Layer 14 of a small transformer language model trained on English Wikipedia (25 layers, counted from 0, width 96).
A neuron adds its activation times its output weights to the MLP's output. To switch it off is to set its activation to zero at one token and run the rest of the model.

Output weights of the MLP neurons that the questions are about. A number n stands for (n - 500) times 0.00071.
n135: 441 704 320 336 702 451 482 524 548 678 767 485 689 500 398 542 421 683 752 567 516 492 803 557 461 770 426 571 554 575 557 463 662 385 372 735 387 603 411 218 397 446 537 447 363 826 306 553 343 422 318 416 300 551 408 528 370 393 445 468 442 403 391 530 641 534 483 611 531 412 547 541 813 603 271 598 208 574 525 575 435 319 347 482 523 461 504 654 423 630 537 352 516 423 525 604
n172: 259 472 634 474 419 448 360 656 445 274 454 409 459 491 150 431 557 585 473 569 418 509 664 547 482 601 621 920 357 474 552 759 818 728 448 626 425 272 545 452 744 306 173 739 404 491 478 258 598 645 389 251 673 231 593 610 330 544 628 350 310 333 495 469 471 619 582 629 509 551 359 370 622 204 561 538 527 495 600 731 562 436 118 700 805 446 474 409 429 513 566 662 542 513 709 522
n234: 276 761 462 496 680 603 577 441 617 404 614 362 251 471 492 688 461 801 533 333 321 475 604 732 439 504 339 324 478 496 431 431 645 519 741 287 858 630 406 476 476 672 194 551 489 700 343 444 660 508 564 549 583 656 585 655 429 403 458 400 522 545 336 500 537 516 234 416 301 623 674 430 560 400 583 439 675 352 573 603 483 388 504 225 500 141 596 458 638 351 642 622 638 431 591 419
n262: 731 589 608 531 413 451 431 458 556 559 373 306 532 463 500 71 539 332 486 579 514 514 574 433 631 729 334 534 350 535 443 581 637 614 381 638 519 587 409 549 239 598 417 624 834 696 553 354 558 652 725 510 583 664 328 463 203 818 519 444 577 62 514 142 562 219 354 537 491 287 795 695 295 630 478 625 667 463 327 540 635 607 523 435 708 514 352 407 378 500 586 82 658 514 297 595
n265: 414 417 407 455 457 592 509 592 655 444 544 400 486 519 390 370 702 301 683 649 452 358 385 296 270 140 337 362 626 550 327 664 591 483 253 470 761 635 600 179 565 653 763 559 737 361 455 236 462 691 611 310 312 469 359 447 680 523 601 476 670 381 704 918 297 273 475 432 430 490 557 460 336 867 418 350 601 729 910 715 530 216 706 607 523 453 282 587 448 551 376 485 410 570 675 570
n269: 286 635 152 419 660 627 513 418 577 410 495 378 414 534 467 536 410 387 729 701 309 670 476 426 598 485 477 343 310 518 205 643 289 474 441 358 524 624 401 400 291 698 954 647 578 417 568 500 381 770 432 306 575 628 300 188 408 611 495 638 306 382 406 505 684 587 355 587 239 442 747 249 416 412 414 604 462 585 793 550 520 357 978 456 500 580 758 295 542 500 667 539 628 389 868 519
n340: 438 416 450 535 321 516 412 375 334 496 667 484 475 666 496 509 487 671 310 682 616 567 747 624 528 439 578 456 392 528 479 526 609 661 264 661 593 659 447 480 424 294 636 373 357 472 379 511 327 590 468 354 530 159 613 629 795 588 521 727 741 491 635 687 196 591 522 671 363 365 484 517 513 336 386 418 752 631 633 402 791 471 665 273 409 269 456 653 355 264 470 366 654 448 595 456
n364: 410 532 575 282 377 623 529 776 547 413 611 511 426 433 414 432 253 524 347 441 610 360 520 630 879 529 507 525 385 418 334 654 550 564 519 713 701 406 481 593 656 367 356 532 550 421 359 447 291 601 487 513 587 206 832 445 571 439 484 739 361 571 442 428 532 579 615 445 573 444 414 529 605 500 206 447 524 446 577 825 577 731 439 354 448 438 553 378 622 515 532 397 605 439 202 584
n374: 631 352 363 621 464 507 212 665 419 320 493 403 271 654 438 547 443 334 438 423 460 519 580 387 432 642 431 430 542 597 560 459 596 613 580 440 481 424 586 423 663 485 727 519 290 349 538 552 508 547 528 379 669 414 614 500 920 535 777 325 572 672 615 623 539 233 546 368 525 333 551 627 485 521 576 363 245 421 470 601 621 573 635 439 409 432 500 412 357 578 492 637 602 496 530 525

Each question names a token from some text and the token that comes next. It shows the activations a of the neurons there, in the order above. A number n stands for (n - 500) times 0.0056.

Then comes g, the gradient of the next token's log-probability with respect to the MLP's output, scaled to length 1. A neuron's effect is roughly proportional to its activation times (output weights . g). A number n stands for (n - 500) times 0.00075.

"in", then "{"
a: 488 796 479 470 500 483 470 473 472
g: 350 498 199 537 711 326 467 447 582 821 572 432 619 250 417 462 515 426 375 622 417 508 386 537 543 492 724 499 320 651 600 675 446 776 487 433 517 190 569 462 450 313 485 459 701 400 396 394 767 514 467 962 415 625 655 566 513 398 402 593 539 342 567 435 300 389 680 445 550 343 605 343 665 455 267 425 508 447 498 760 580 483 428 290 640 362 558 505 609 563 371 681 529 526 493 487
Switching off which neuron hurts the next token most? n172

"on", then "t"
a: 500 472 493 491 500 638 498 470 488
g: 332 245 574 476 606 511 580 516 691 345 515 407 459 424 383 742 728 549 578 710 267 558 633 607 364 476 402 267 344 400 183 677 738 294 523 393 548 648 530 486 373 328 394 491 341 505 563 511 348 692 260 486 548 711 710 491 533 698 249 354 592 503 144 434 532 301 503 448 523 493 510 396 532 442 450 462 565 464 575 578 688 498 718 601 552 528 353 618 763 565 645 675 410 562 436 649
Switching off which neuron hurts the next token most? n269

"ot", then "al "
a: 784 492 499 499 498 470 471 476 483
g: 409 409 621 467 426 671 552 686 216 477 391 575 434 708 549 733 465 274 502 487 436 534 425 519 600 544 457 378 561 488 417 690 573 527 510 591 432 610 613 645 736 427 748 403 548 490 490 320 287 732 721 301 700 429 246 352 569 404 427 355 664 586 598 491 500 400 218 213 663 479 611 715 376 364 553 307 681 497 436 474 714 833 583 547 494 477 375 301 472 348 598 562 528 317 397 345
Which neuron, switched off, raises the next token's probability most? n135

"Un", then "it"
a: 471 497 499 584 700 470 475 553 481
g: 354 485 412 545 608 543 496 445 698 550 408 608 561 599 566 435 333 582 358 726 327 449 360 582 256 357 539 364 720 440 264 399 656 603 224 414 732 863 635 563 432 502 624 544 236 548 518 726 418 401 388 648 358 485 549 359 542 356 577 460 559 418 424 414 232 485 521 536 636 158 540 327 486 753 477 433 537 603 573 265 391 704 586 538 460 513 723 793 405 491 521 429 687 601 510 544
Switching off which neuron hurts the next token most? n265

"es", then "; "
a: 671 624 492 475 488 499 942 562 482
g: 577 587 480 512 396 342 753 333 842 640 858 335 358 416 535 415 385 321 390 467 465 703 650 433 547 665 395 728 395 487 498 280 554 718 439 351 403 338 732 426 663 510 381 503 557 390 486 728 501 782 508 496 350 416 592 557 417 304 378 530 669 581 722 423 765 470 586 373 376 229 378 443 691 428 574 427 650 331 320 549 521 485 594 449 561 528 657 569 306 459 490 357 383 498 570 387
Switching off which neuron hurts the next token most? n340

"K", then "l"
a: 499 605 500 498 474 500 476 492 485
g: 624 568 285 343 549 537 613 593 693 485 765 405 535 559 651 427 521 339 636 612 500 159 323 274 561 322 628 474 383 688 444 314 691 446 538 600 657 503 166 335 490 381 640 568 382 533 243 511 534 579 836 657 559 457 265 506 403 492 303 675 569 627 539 458 324 687 588 399 442 517 671 460 544 412 384 381 578 382 479 683 571 409 473 540 461 473 491 418 521 460 789 232 765 456 594 461
Which neuron, switched off, raises the next token's probability most? n172

"s", then "ub"
a: 489 470 656 498 476 497 879 527 484
g: 503 293 714 390 570 486 602 575 436 344 434 413 296 603 341 410 462 596 568 622 759 453 506 552 609 505 355 499 564 348 606 682 495 280 515 533 399 759 749 386 440 545 720 455 332 440 321 469 393 629 214 531 642 440 670 532 380 427 420 530 546 515 351 514 594 468 468 617 323 552 613 343 502 608 294 571 672 531 695 548 615 550 509 483 418 462 751 96 522 294 772 422 352 287 835 567
Switching off which neuron hurts the next token most? n340

"d", then "y "
a: 495 498 570 500 484 500 470 496 471
g: 469 545 409 361 324 474 603 473 399 639 279 423 511 722 728 519 424 463 650 530 447 286 241 486 648 687 402 491 538 704 424 616 663 728 289 417 530 468 547 299 330 556 444 215 589 609 574 389 565 584 579 388 330 607 288 475 594 468 363 372 660 632 414 571 263 712 593 570 501 485 520 602 486 474 346 508 466 647 459 409 883 288 589 578 637 542 524 664 213 522 582 473 364 862 417 372
Which neuron, switched off, raises the next token's probability most? n234

"an", then "t "
a: 500 497 721 499 500 480 497 499 471
g: 382 590 631 397 521 538 465 478 295 359 389 466 427 492 427 524 299 366 312 202 604 410 499 292 537 587 256 528 456 628 486 637 525 634 764 667 728 755 517 580 472 321 406 621 658 499 582 409 510 667 327 788 528 577 465 405 744 444 442 265 418 521 458 751 527 499 548 374 716 747 577 542 510 484 394 591 517 692 395 721 382 499 660 207 552 434 695 462 330 454 473 634 437 468 373 175
Switching off which neuron hurts the next token most? n234

"at", then "s"
a: 745 499 499 475 475 473 561 494 493
g: 642 479 379 753 661 504 235 598 664 566 462 519 464 348 247 205 801 628 609 607 461 419 586 310 810 460 473 346 733 391 168 390 634 593 523 428 515 692 406 293 384 532 648 393 409 670 395 473 573 436 452 524 424 681 330 365 490 447 353 472 632 614 657 354 235 510 443 491 280 543 506 518 430 448 418 505 646 364 601 235 483 517 520 531 562 564 596 415 483 565 738 527 702 601 714 599
Switching off which neuron hurts the next token most? n135

"ag", then "r"
a: 482 499 478 488 470 495 500 493 470
g: 347 604 515 435 324 515 628 784 701 386 597 718 605 633 801 508 877 670 463 392 477 278 377 382 683 501 513 418 434 362 273 306 413 555 483 488 805 843 496 500 552 685 322 670 547 607 556 513 520 322 483 414 329 552 445 664 308 390 453 540 342 579 280 580 310 599 394 490 575 596 562 471 589 719 364 327 552 635 360 371 551 444 445 499 567 431 325 268 324 496 440 604 507 450 505 486
Switching off which neuron hurts the next token most? n374

"O", then "per"
a: 475 479 496 712 500 492 471 471 497
g: 566 408 498 366 525 570 479 290 579 515 437 394 595 328 356 598 632 744 491 630 382 497 596 657 562 585 767 506 718 522 589 579 372 841 535 677 650 507 559 670 422 670 588 494 409 608 384 491 413 381 422 454 626 190 284 463 336 276 483 340 375 603 759 405 681 468 466 306 606 628 630 452 337 538 420 520 262 512 558 465 439 581 532 387 466 251 375 425 349 208 541 782 472 384 494 819
Which neuron, switched off, raises the next token's probability most? n262